Layer 3 of a small transformer language model trained on English Wikipedia (9 layers, counted from 0, width 64).
A neuron's activation on a vector x is GELU(weights . x + bias), where the dot is the dot product.

Input weights of the MLP neurons that the questions are about. A number n stands for n times 0.011.
n1 (bias -0.020): 26 3 -3 -29 31 -2 0 -8 32 24 -1 -5 8 2 -20 4 -7 -27 5 19 -29 -27 -21 10 45 -42 -4 35 -27 10 23 -16 7 -20 -3 5 10 4 7 0 -25 -27 -46 -3 9 2 -26 5 -17 18 -22 0 16 -4 9 5 -22 81 -6 -38 -13 -8 13 24
n18 (bias -0.015): 15 -14 32 -21 -18 28 39 22 -16 1 29 3 -11 38 21 -22 -12 24 -2 17 6 13 -39 10 -12 -2 10 -24 33 -13 27 -2 -42 11 -11 6 -6 2 -9 7 10 -2 -17 21 2 -48 43 -51 12 5 39 -16 0 -12 -23 -27 -44 -2 -18 15 15 6 30 -24
n19 (bias -0.033): -32 23 18 -9 -33 28 14 14 -20 -2 38 -15 -24 8 15 -12 18 51 20 -9 -17 -35 3 47 -17 5 -15 -42 -26 23 5 37 -13 -21 17 8 -20 -18 -6 0 -6 7 -18 13 -24 -8 14 -10 29 -42 16 -11 -10 16 -23 -5 22 -8 9 22 11 6 -8 -7
n28 (bias -0.032): 10 -42 28 27 1 22 -14 3 8 9 -12 26 -5 23 44 -2 -24 -8 -4 28 -53 9 15 -1 3 24 -12 4 5 2 37 55 -25 29 12 14 -19 23 -10 -34 -25 18 -14 -11 -57 1 15 -28 0 -6 38 -34 -7 9 0 9 4 -34 -9 -40 -48 -5 -17 -3
n36 (bias -0.018): 0 -12 13 22 17 -32 19 16 -15 25 4 4 -19 -31 -27 -23 -4 5 -8 -6 65 43 5 -8 -2 -6 14 8 -3 57 1 37 24 -30 -24 -5 34 -29 -14 -14 -2 -21 57 16 -3 45 -5 -37 3 -20 -22 13 -39 -7 -18 35 -2 25 -36 -37 2 14 -16 -46
n45 (bias -0.041): 51 2 4 -4 -9 -12 -13 27 14 30 -16 2 -40 1 19 -11 -24 -20 6 9 -37 38 2 -12 -8 46 22 -14 16 -15 39 -5 19 -15 38 26 -56 15 10 19 -19 -2 -9 -19 -44 3 28 19 -9 -8 10 -24 -4 -68 7 8 29 -8 -3 -49 43 34 -10 -10
n48 (bias -0.043): -24 15 1 25 -36 10 -4 39 -6 1 -5 -9 -36 44 11 35 -1 29 22 9 -19 17 33 14 1 -37 60 -37 -42 14 -46 33 21 -27 -13 4 -4 8 8 3 -9 -34 -4 -14 39 23 44 10 33 1 -4 -28 -37 -40 -38 13 -10 -15 -21 5 18 -6 -27 -5
n51 (bias -0.014): -16 4 18 3 -6 6 25 -16 -13 -31 58 35 -8 -22 24 0 40 -23 -2 4 4 2 -33 38 -4 -21 -28 31 5 -26 -34 19 1 9 49 -7 -7 12 1 11 32 8 -22 -9 32 -61 14 5 -36 -19 32 -10 -1 -14 17 0 22 -11 -1 19 -6 -14 -37 -2
n62 (bias -0.056): 2 40 -25 15 3 1 -23 10 26 3 13 26 -1 -29 21 -1 -4 -9 5 41 36 -12 8 1 -8 12 24 -14 -26 32 14 2 -17 0 -3 14 1 33 8 -10 -3 22 -18 -2 0 -27 -16 -39 17 -10 -6 -34 -10 -11 -62 -11 -5 -12 -23 25 -10 -3 24 -13
n73 (bias -0.019): -5 -15 -9 4 1 -23 -17 -9 22 -13 -29 45 21 -23 7 27 -62 -4 21 -22 -51 19 -30 26 -15 -16 -5 8 25 21 -40 4 -6 41 11 -39 -11 -17 4 -5 5 -25 -9 32 -24 3 -22 -1 6 -5 41 -13 -1 33 25 24 3 -13 23 14 44 18 45 8
n76 (bias -0.064): -74 -10 -17 8 21 -10 -33 -16 7 -27 -53 6 1 19 -22 -5 1 -9 -4 18 -21 13 3 -17 35 -7 -1 -38 14 30 -2 37 -20 23 21 10 -14 18 26 13 37 13 -26 26 1 -13 5 -24 -14 -20 6 -7 -20 0 12 22 18 37 -16 2 14 5 65 -20
n77 (bias -0.073): -3 -3 3 -2 -13 -17 -23 25 -16 -12 20 -6 49 -27 -45 -39 11 28 -25 14 34 20 56 23 5 -10 -5 8 29 49 4 -25 2 15 -2 19 4 -33 37 9 -3 -28 -33 20 -12 28 8 16 16 -56 5 -50 -19 -22 -15 11 18 16 -13 -21 -25 -30 5 -7
n91 (bias -0.035): 26 26 -13 -23 25 -22 2 -2 25 -17 5 6 7 34 33 -59 18 -11 11 63 -2 -18 10 31 16 -5 -91 4 -43 3 63 5 -19 5 9 -30 -22 -49 -40 -7 47 -3 -26 -11 10 4 3 34 23 -16 -23 -21 -28 -17 -47 2 -29 11 -1 16 14 19 46 9
n97 (bias -0.049): 7 -4 10 -42 9 12 -3 34 -11 5 -20 -10 18 3 3 -35 -27 18 2 0 -15 7 -33 3 30 26 -1 -59 4 40 10 7 -18 -29 -17 -21 -5 17 -1 6 14 -32 16 7 -6 17 21 11 -16 29 38 1 17 10 3 -7 -19 22 -71 36 -24 -1 -2 17
n126 (bias -0.099): 20 21 8 -78 -17 15 -4 34 17 38 -3 21 -34 30 -35 -34 -9 -14 -19 -17 -3 30 15 16 32 -18 27 -13 45 47 13 -19 -58 -54 5 8 27 -12 -17 32 5 12 -19 10 -12 -5 10 9 -4 -25 32 -13 -43 -3 24 -37 -8 18 -19 13 65 -23 15 7
n132 (bias -0.021): 12 31 -46 16 -3 14 -13 -5 -1 16 25 24 -3 11 -16 -29 27 -6 -17 10 19 1 62 22 22 9 -24 -23 -6 22 -19 7 26 -18 -24 -15 -4 40 21 21 3 9 -9 11 -9 -7 -12 -3 -25 -3 -5 -38 -11 -20 -23 4 -19 -3 -15 -31 1 19 -8 9
n133 (bias -0.051): -7 -25 -2 18 -50 -18 -13 7 26 10 1 -32 -4 -26 4 8 29 56 40 -23 14 -21 -25 47 -21 -3 7 -13 1 -33 -17 23 25 -26 -15 46 -17 24 -3 8 -28 35 -8 4 -1 22 21 -19 -9 -4 1 34 -13 15 -3 9 -57 29 13 -2 17 -12 -47 33
n135 (bias -0.078): 37 4 12 -7 42 -58 -4 28 -21 9 7 -18 -1 21 58 -15 15 6 38 29 23 37 -1 25 -24 -12 -33 -33 -8 -20 -13 -5 -46 -18 -20 -49 -5 24 -28 -44 -25 18 7 2 -14 3 11 10 2 -14 38 -10 -3 -5 -21 25 1 -24 -13 50 17 -7 31 1
n154 (bias -0.031): 38 -8 -14 9 -2 50 -19 2 16 -16 33 -7 -39 -11 -8 -21 50 -20 -39 -12 -29 5 18 15 12 -10 -28 -38 -25 -8 4 -19 7 48 40 -10 65 2 1 3 -12 -4 -20 -17 21 4 20 -15 -1 -37 -8 14 -32 -35 14 -21 41 -4 -20 11 -6 -15 17 25
n158 (bias -0.012): -17 5 -15 -26 36 6 -33 39 -5 18 -5 -18 53 14 20 -3 22 -30 9 20 0 8 5 -14 -38 -8 30 5 -3 -13 -14 37 0 -35 16 -4 -24 7 12 -5 -20 -1 40 -20 -28 64 14 -5 0 -42 -16 -4 -15 -34 7 -1 28 4 -13 -30 -2 37 -18 -24
n173 (bias -0.061): 2 -1 -17 14 10 -7 -15 17 -24 -22 -50 -2 22 68 -7 -13 24 -13 -57 12 -10 33 17 -10 -7 40 -25 18 -11 46 16 1 7 47 68 31 -19 -3 -29 2 -3 -46 -17 -40 -7 2 -5 51 -4 10 3 -1 5 -48 34 9 -19 40 -29 -28 -15 -6 25 -55
n182 (bias -0.001): 12 5 -12 -13 10 1 11 28 33 -24 -4 -8 -34 22 30 1 11 10 18 19 -4 -4 11 18 -28 23 12 -28 17 3 1 24 26 -15 -50 -12 6 -10 -25 -1 -18 -49 -17 -9 2 -20 -3 -32 26 22 -1 -38 18 -17 -15 3 -21 32 1 39 16 1 -4 13
n185 (bias -0.036): -20 -23 -33 52 -12 29 -10 -28 24 -15 -17 -20 -3 -27 15 -17 35 -16 -20 8 -6 21 -26 17 10 1 -3 -8 -9 -5 20 11 23 0 -28 23 3 23 1 -16 -27 -18 25 18 -17 -10 -3 8 -26 33 -17 -19 31 0 4 -11 -3 50 10 0 30 -8 -14 -9
n190 (bias -0.049): -8 37 28 4 -42 11 -8 7 24 9 -10 -45 -34 -11 -17 -4 -20 -28 34 48 20 -8 28 12 24 56 -6 22 -12 24 31 40 26 -31 26 6 -47 -54 1 8 -30 -9 0 -3 20 -11 38 1 -33 -15 -29 -44 65 -14 13 10 -4 -10 -37 -39 -4 -9 -28 19
n194 (bias -0.048): 19 5 -21 -23 -34 16 -24 34 2 3 20 7 12 28 28 39 7 7 26 3 -29 -1 13 15 -5 -8 -67 -25 -7 10 14 -4 -14 -19 8 2 14 14 -3 -20 -11 -40 2 13 16 -19 3 -29 5 26 12 -1 -23 22 -17 13 -27 29 -28 -7 -6 -39 38 -15
n195 (bias -0.053): 3 -8 25 40 -30 -13 -20 -12 -9 -8 -19 26 -2 -10 -40 -20 -16 32 -37 17 43 10 9 2 -20 13 -35 54 -6 9 5 -8 -41 37 37 20 -17 -21 7 -11 11 20 12 -20 -18 31 36 -32 -36 -3 -9 6 25 -12 32 -2 -37 10 -10 -54 -17 19 0 -5
n224 (bias -0.046): -1 7 -20 -48 54 59 -21 22 26 18 15 5 -29 32 9 -24 19 41 6 34 12 18 -44 20 18 14 -4 -36 1 -6 -10 11 -36 -3 -3 -7 27 10 1 -22 9 5 -14 -16 -31 21 -34 -16 -39 -50 15 -11 34 6 -18 2 -28 7 -33 4 3 10 -10 6
n226 (bias -0.030): -28 11 -11 19 -8 7 10 -24 43 17 -4 28 -13 -37 -13 13 -10 -9 19 25 -21 21 33 2 -3 18 22 -30 25 -33 0 12 27 6 -2 -10 11 -17 -50 -13 -5 14 -18 4 -31 6 -6 -42 20 0 -4 1 10 -11 -6 16 23 30 -13 -8 -12 15 46 -36
n229 (bias 0.014): 7 -51 -18 33 3 8 -9 15 7 8 41 30 12 -15 2 -8 -27 -16 -37 14 -20 -2 -11 22 22 -2 3 -14 15 -7 0 19 -18 -18 10 -21 -21 8 -6 8 1 39 8 14 12 16 -12 20 21 -29 2 -7 18 -25 0 -19 38 -6 -67 14 35 0 20 -16
n233 (bias -0.048): -51 -20 -20 -29 -6 7 17 15 -16 38 -43 15 1 -13 28 -55 27 -23 -31 -4 17 -5 27 22 -3 31 -2 15 17 -7 43 16 -15 -29 39 -2 25 26 6 30 -2 34 23 -14 14 -5 -9 -12 12 27 -41 18 -12 -44 30 -10 -17 -14 -29 -45 -1 -14 20 -25
n238 (bias -0.043): 4 -16 23 -14 -2 -7 4 -15 -10 36 -25 -14 27 0 -17 6 13 11 47 -4 -47 17 -8 14 5 -15 0 -49 32 22 -11 8 27 3 -14 23 7 10 23 -9 27 2 3 -9 -6 -36 27 2 -12 20 -8 38 2 -23 -27 -7 34 12 -13 14 -40 -32 -37 -21
n243 (bias -0.019): -19 -23 15 -27 23 2 37 -2 -7 18 23 12 34 -5 7 -14 5 -18 45 -33 -4 17 32 32 -31 9 -41 -4 -13 9 -6 -2 2 20 -30 15 -1 36 -3 25 -1 -42 -18 8 7 3 -3 -11 -3 -13 2 -27 -11 -18 -4 -25 -7 -6 -6 19 -39 3 26 8

Each question shows a token from some text and the vector x that enters the MLP there. A number n stands for n times 0.046.

"ained": -6 6 45 5 17 30 -6 -39 -58 16 -1 -34 2 30 -16 10 -32 -16 -65 14 18 -12 -4 -3 -24 48 -13 4 -14 -27 -6 9 22 -27 -15 -12 -21 3 -2 2 14 -16 -5 20 2 8 -16 1 -2 25 26 1 7 29 -4 -27 -1 -9 26 18 6 -2 61 -4
Which neuron fires most, and how strongly? n18, at about 2

" was": 23 0 25 -3 -2 58 -15 -31 -28 15 17 -9 17 -23 -50 6 -19 0 -24 -1 3 -7 -21 -2 25 50 -37 -6 -3 -12 10 12 27 -21 -25 41 -10 -26 15 8 -36 7 10 -7 17 37 -38 4 6 0 36 -26 -8 27 -4 -3 -16 -22 28 -8 0 -41 9 31
Which neuron fires most, and how strongly? n190, at about 3

" 1942": 1 -48 1 0 -14 14 -7 -38 -15 -18 6 11 25 25 -9 3 -35 14 -22 22 -12 -21 -15 14 -21 49 -15 -10 -12 -32 -18 50 43 -14 -26 -9 -9 16 -11 1 30 -1 -11 -21 41 27 -21 31 -14 -17 -7 -7 -14 14 35 7 13 -8 62 9 7 -25 -9 20
Which of these neurons fires most? n133

" emphas": 24 -5 4 -3 17 33 -15 -58 -23 35 0 -2 17 5 -31 20 17 -1 -32 7 6 -14 5 -27 -10 25 -12 -2 -16 -42 -9 -46 12 -10 -10 -13 -6 -18 0 16 4 1 46 32 9 26 -42 9 32 36 -25 -40 4 26 -27 -31 -17 8 49 19 -15 4 33 7
Which of these neurons fires most? n185

" vote": 34 10 19 1 12 16 0 -16 -58 10 20 13 19 -29 -11 2 -16 -5 -43 0 0 -20 30 -2 -2 59 -11 -7 -42 -32 -12 25 27 -6 -45 -4 -16 35 12 -15 39 -6 19 -11 16 20 -15 12 -1 -4 2 -23 -11 41 -23 -19 20 -25 32 -11 -19 -10 19 -2
The two highest activations, in order: n132, n243

" of": -16 -13 28 -16 21 32 -8 -29 -20 14 -40 -1 28 -6 -8 10 6 -30 -59 18 -17 -28 8 -31 -37 54 9 -3 3 -15 -22 17 11 21 -26 17 -22 17 -9 -4 7 18 13 20 10 8 -23 -9 6 0 16 2 3 25 -40 -6 1 -6 11 54 18 -17 44 -3
Which neuron fires most, and how strongly? n76, at about 3.1

" advis": 47 -15 -18 -9 -10 66 -37 -9 -39 11 11 -1 30 19 -9 31 -2 3 -26 -8 -1 -31 22 -25 -10 33 -22 8 -25 -55 -25 -24 29 -10 5 4 -3 12 -7 21 9 -19 29 18 -5 4 -19 -4 1 31 -17 -16 7 38 -29 -5 -24 -5 47 3 -4 2 17 9
Which of these neurons fires most? n194

"ak": 11 -28 13 3 6 8 -22 -4 -26 -25 16 -18 -20 4 -24 4 -32 20 -58 27 4 -28 1 31 9 19 6 -2 2 -63 -28 17 10 -7 -26 47 -16 7 0 9 29 0 16 -18 4 7 -34 -3 22 2 30 -13 20 45 12 -27 9 -36 35 31 -5 1 19 25
Which of these neurons fires most? n229

" City": 7 -17 19 -4 11 30 -21 -10 -1 -27 0 1 13 -13 -16 5 -24 -6 -45 34 13 -30 18 11 -19 73 16 16 -17 -56 -20 1 -3 -30 -29 7 -22 51 5 -9 38 9 12 -4 19 3 -4 3 20 2 14 -5 -31 21 1 -16 6 -17 29 -5 -5 -22 27 -6
Which three neurons fire most, strongest first? n62, n229, n28

"z": 18 -16 19 -10 18 22 -22 -23 -12 -1 -1 -14 25 4 -27 18 -30 -6 -70 14 -6 18 21 30 -15 16 4 11 -7 -60 -9 32 15 -16 -15 35 -38 -1 8 9 2 12 26 -20 -4 -22 -11 0 20 4 15 5 14 63 -13 -37 1 -27 7 0 2 -12 24 26
Which of these neurons fires most? n28

"s": 24 10 21 12 18 28 -7 -34 -42 3 11 9 1 15 -2 -3 -49 8 -58 10 -23 6 10 1 11 29 5 -2 -25 -53 -17 33 8 11 -31 -1 -26 -3 -9 3 5 8 36 -1 -23 -4 -8 17 37 -3 32 -27 4 39 -9 -21 -18 -31 48 6 -20 -13 34 18
Which three neurons fire most, strongest first? n28, n73, n18

" she": 27 -26 31 4 0 5 -8 -50 15 -13 22 10 15 -6 -46 4 -4 2 -34 -5 -24 2 0 -10 13 39 -23 -5 -14 -51 -1 0 38 -9 -14 20 14 -39 10 6 6 2 -7 -18 46 30 2 32 34 9 5 -6 -9 24 8 -22 -16 -26 10 -14 22 -59 14 11
Which neuron fires most, and how strongly? n154, at about 2.9

" ap": 34 -14 -4 -32 37 34 -22 -62 -10 42 -8 -14 1 8 -6 54 -10 7 -17 -1 -17 -30 28 -17 12 20 2 30 -7 -64 -11 -21 -34 -2 -5 12 9 -1 -16 39 -1 -6 12 -2 24 8 11 -15 37 31 -32 -5 -8 12 -16 -14 -7 -6 16 1 11 -9 22 -7
Which of these neurons fires most? n1

"63": 11 -30 23 -21 29 4 -10 -10 -8 -5 32 14 0 -4 -28 14 -46 0 -44 39 -29 -12 -2 21 -23 26 1 0 -19 -48 -24 28 48 -23 -21 22 -19 22 -16 22 22 -16 -5 -1 22 5 -29 5 -6 -8 22 9 9 34 -6 -15 17 -19 52 -21 17 -2 -24 23
Which of these neurons fires most? n51

"ised": 28 -11 8 18 12 17 -17 -31 -66 16 -12 -1 -2 13 -25 3 -31 -13 -55 29 8 -26 5 -27 -6 61 -12 -2 0 -11 -11 -4 27 1 -20 5 -36 -28 -5 2 23 -6 28 12 -8 -2 -28 14 4 5 12 2 16 15 4 -16 -13 -7 47 31 8 -4 55 3
Which of these neurons fires most? n173

",": 15 -3 46 -10 24 26 -22 -18 -18 17 -17 -30 -7 5 -10 8 -32 -2 -84 4 14 -1 20 -26 -23 27 -5 10 -12 -8 7 21 23 -19 -20 13 -18 11 8 1 39 5 21 -6 25 27 -42 -35 17 -3 41 18 -18 -3 6 -9 -8 -8 8 15 12 -43 5 5
Which of these neurons fires most? n36

" and": 16 -5 15 -20 12 26 -4 -13 -25 22 -25 -18 22 -15 -5 22 -14 -12 -56 8 -31 1 1 -40 1 42 5 -6 11 -47 -15 16 47 -5 -35 4 -14 -21 10 -5 -7 8 11 0 9 29 -27 -17 39 -4 38 12 7 0 8 -11 -17 6 23 25 28 -55 19 11
Which of these neurons fires most? n226

"ory": 29 -13 0 -16 -2 18 -8 -12 -31 12 -12 13 2 6 5 16 -52 8 -73 35 -5 -30 8 10 -9 52 8 15 -17 -62 -30 -15 9 0 -45 20 -11 9 -14 -9 28 8 18 9 12 -2 -3 3 24 -6 12 -9 9 34 15 -13 -11 -3 38 5 1 -9 28 5
Which of these neurons fires most? n18

"eng": 1 -6 23 2 18 2 -16 -4 14 -10 17 -29 29 18 -25 15 -38 9 -73 14 13 8 16 23 -30 49 -4 -8 -23 -72 -27 35 24 -11 -17 16 -8 0 -7 11 17 1 8 -14 8 -10 -38 11 17 -8 22 10 29 20 -9 -15 -11 -26 18 25 7 -19 11 7
The two highest activations, in order: n229, n182

"C": 35 -26 -2 1 49 -20 -11 -13 -13 7 -18 -36 29 -16 -30 6 -46 12 -15 19 -8 -4 26 -10 -9 61 11 5 4 -18 -13 -27 -28 -11 -10 28 -11 8 3 61 -14 -19 -8 -27 18 -22 -21 30 -5 -12 27 -7 -8 4 -3 0 26 27 44 8 0 22 -9 -10
The two highest activations, in order: n45, n173

" similar": 26 -24 29 5 22 27 -3 -46 -56 20 -7 -6 5 38 -12 27 -23 -13 -48 32 -5 -55 11 -25 -12 29 1 11 -27 -23 -15 -12 1 -16 -1 -13 -8 -17 -2 6 18 -7 -3 19 -14 15 -27 5 -4 33 -18 -11 6 17 5 -11 1 4 50 33 -10 3 47 23
Which neuron fires most, and how strongly? n1, at about 1.5

" W": -8 -13 10 2 24 10 -5 -12 9 -33 -11 -16 10 -12 -34 47 -20 9 -7 -11 -13 -28 13 14 -19 41 9 24 -19 -69 33 -11 -10 -9 -10 18 -24 -7 2 45 2 4 38 -47 10 2 -25 21 10 -1 50 -23 -24 34 -3 -16 -5 2 20 31 12 1 22 -22
The two highest activations, in order: n73, n133

".": 15 -57 12 -39 10 4 -12 17 35 -11 -27 8 -2 -26 25 28 -13 32 -36 10 5 -6 -19 -14 20 52 0 12 -6 -21 12 -5 9 -12 -31 0 -33 3 -17 9 -16 -26 21 -3 61 2 -12 -8 11 4 -6 -2 2 53 -25 8 21 -14 25 12 6 16 -30 -24
Which neuron fires most, and how strongly? n182, at about 2.5

" |": 2 4 8 24 3 31 -42 -9 -43 1 -8 -8 -7 -16 -16 36 -20 -3 -48 19 -25 7 26 -11 -4 17 -16 -22 -32 13 -14 30 26 -29 -43 17 -22 17 -19 26 27 -4 -10 3 35 45 -9 -4 43 -29 13 20 11 9 -15 -9 16 5 28 -3 15 -17 -26 1
Which of these neurons fires most? n48

"\n": 9 17 28 13 23 27 -2 -29 -38 9 -9 5 5 -28 -7 14 -22 -24 -59 0 -13 21 -15 -24 -4 45 -22 12 9 -3 -7 -33 -10 -17 -25 16 -5 -12 17 -14 29 19 36 -1 11 18 -39 4 20 4 21 12 -15 42 -36 3 8 13 15 33 36 -21 -56 -22
The two highest activations, in order: n36, n185

"===": 7 -26 9 -23 39 -20 -21 -12 -55 12 -26 -9 -7 -6 -46 -7 -21 15 -44 22 7 44 9 -15 6 44 -2 -18 -33 18 14 7 -27 2 -2 -18 21 10 15 33 17 25 8 17 -9 -1 -42 2 20 -27 5 20 -23 19 0 -24 -2 1 47 16 20 -3 -4 18
Which of these neurons fires most? n126

" against": -2 -13 13 4 17 18 12 -36 -32 14 -15 -1 -7 12 -15 18 -6 9 -75 12 -34 -50 4 -50 -31 44 -7 -7 -20 -29 -12 31 0 16 -14 17 -19 19 -5 18 30 9 9 10 8 31 -17 -9 7 14 29 -6 5 24 16 -24 -5 6 16 37 -15 -2 39 -8
Which neuron fires most, and how strongly? n76, at about 2.5

"-": -2 21 7 -37 8 6 -40 9 -37 30 -3 -28 -1 10 -53 48 -38 3 -46 11 -2 44 17 -43 15 43 -2 16 8 -21 -9 5 6 -23 -29 -4 -14 13 8 4 3 2 4 -6 30 3 -49 -3 9 -8 28 -1 4 3 14 -16 3 -1 31 13 34 -29 8 17
Which neuron fires most, and how strongly? n126, at about 4.1

" co": -10 9 55 -14 7 11 -22 -60 3 22 2 -43 21 16 -13 16 -15 -6 -45 -15 -5 -20 19 -9 3 59 -21 0 -4 -48 11 -31 5 -37 -14 -6 8 3 16 34 9 -28 27 4 8 8 -29 10 8 16 -15 -10 18 31 -17 -8 2 6 14 4 25 -10 45 -6
Which neuron fires most, and how strongly? n1, at about 0.9

" a": 13 -3 34 -34 10 60 -11 -36 -41 -6 -18 -12 2 -14 -38 39 -57 -4 -33 8 0 -23 -8 -35 9 39 -5 -13 -10 -8 -13 0 4 -37 -5 -16 1 2 -2 5 14 -17 32 -6 25 37 8 -8 -1 8 19 15 34 5 6 -29 -7 15 36 -4 35 -9 34 12
Which of these neurons fires most? n97

" her": 24 -21 25 -24 4 20 -14 -30 -18 7 -7 21 4 6 -69 -15 -27 20 -18 9 8 -38 -2 -32 5 46 -29 -19 -10 -28 -13 -19 -4 2 -10 0 -1 -20 30 13 37 30 24 -4 27 26 -9 -4 12 -12 21 13 22 25 0 -41 1 -1 21 -1 54 -30 -3 9
Which three neurons fire most, strongest first? n195, n126, n229

" L": 15 -22 -8 -8 35 13 -10 -5 2 -28 -26 -12 5 -59 -52 58 -16 -5 3 4 -23 -8 31 8 19 35 11 14 -12 -56 14 -38 -14 -23 -20 19 -4 -12 -17 31 -10 25 24 -37 16 -9 -10 29 31 -11 30 -14 -8 25 -8 -6 23 -1 26 11 1 25 -4 11
Which neuron fires most, and how strongly? n226, at about 1.5

" the": 27 -27 7 -29 26 32 -19 -25 -18 -19 -9 -20 14 -2 -18 34 -34 23 -38 16 -7 -45 -8 -46 26 50 4 20 -3 -3 -25 7 2 -22 -33 8 -14 3 28 -8 32 9 -2 -15 24 13 -3 -24 9 -15 21 43 28 18 5 -36 -8 5 17 8 19 -12 16 4
Which of these neurons fires most? n97

"S": 32 -20 -25 -7 34 -3 -10 -8 -12 -13 -21 -5 2 -22 -43 11 -39 -1 -17 9 -27 0 26 -2 28 50 14 -6 5 -52 -11 -28 -14 -14 -21 14 -28 25 -7 28 -3 -19 26 -15 18 -13 15 21 25 -24 29 -23 17 2 12 23 5 9 64 15 5 25 -24 -14
The two highest activations, in order: n45, n73

"j": 14 -7 17 -23 -6 0 -20 -2 -22 -11 4 1 -6 5 -31 21 -37 35 -47 7 -6 -9 14 19 11 15 -17 -7 -5 -84 -13 27 19 -25 -5 40 -10 -4 -26 13 3 0 42 -33 -2 3 -19 8 25 1 30 -22 11 57 -6 -29 21 -14 32 19 1 25 15 5
Which three neurons fire most, strongest first? n19, n229, n133

"bre": 4 8 1 -26 38 -5 -22 -32 5 -33 -1 -4 20 14 2 20 -7 6 -25 28 -4 -20 0 -19 -6 43 10 14 -13 -60 -5 2 -10 -5 -30 10 -8 2 1 1 -16 9 39 13 18 3 -28 16 38 45 -20 -36 30 30 -37 -5 18 -53 9 -5 15 3 38 -27
Which of these neurons fires most? n62

" director": 16 0 -12 22 13 15 -12 -52 -21 15 13 -9 12 0 -9 13 0 -12 -48 -7 -1 -27 12 -24 -27 65 -27 4 -2 -62 -11 -20 48 -13 -27 -4 3 10 -27 16 22 1 38 25 -10 17 -27 9 37 4 1 -11 9 21 2 -8 -14 -11 27 10 -23 2 38 -2
Which three neurons fire most, strongest first? n226, n132, n185

" conc": 13 -17 21 -31 9 57 -26 -75 -2 -13 -1 -28 10 -8 -7 1 -26 18 -12 8 35 -48 41 -16 22 27 -11 -20 -5 -32 2 -28 -1 -6 -28 -3 2 -13 -3 28 -17 7 25 4 18 3 -5 22 3 32 -17 21 -10 3 -11 -19 -2 -4 45 30 35 -1 -4 14
Which neuron fires most, and how strongly? n185, at about 0.95

" sp": 25 -19 25 -9 53 23 -21 -30 -23 19 26 -19 1 -34 -14 29 -4 38 -32 -26 -12 -14 17 5 14 20 -27 3 -36 -76 -18 35 5 18 -24 10 13 -32 -4 34 4 6 0 -28 13 5 -21 9 18 29 2 -11 -9 18 0 -19 18 -18 14 42 9 -3 -1 -5
Which of these neurons fires most? n154

" which": 35 -27 35 -13 50 14 -7 -30 14 34 -20 1 25 -22 -40 -3 2 6 -49 14 -4 -9 -3 -3 8 37 -18 -19 -15 -9 -5 3 24 -28 -40 -5 -35 -13 12 -9 31 -9 15 -18 14 17 -39 -16 43 -5 18 -3 5 31 8 -11 -26 25 10 1 16 -34 10 14
Which neuron fires most, and how strongly? n1, at about 3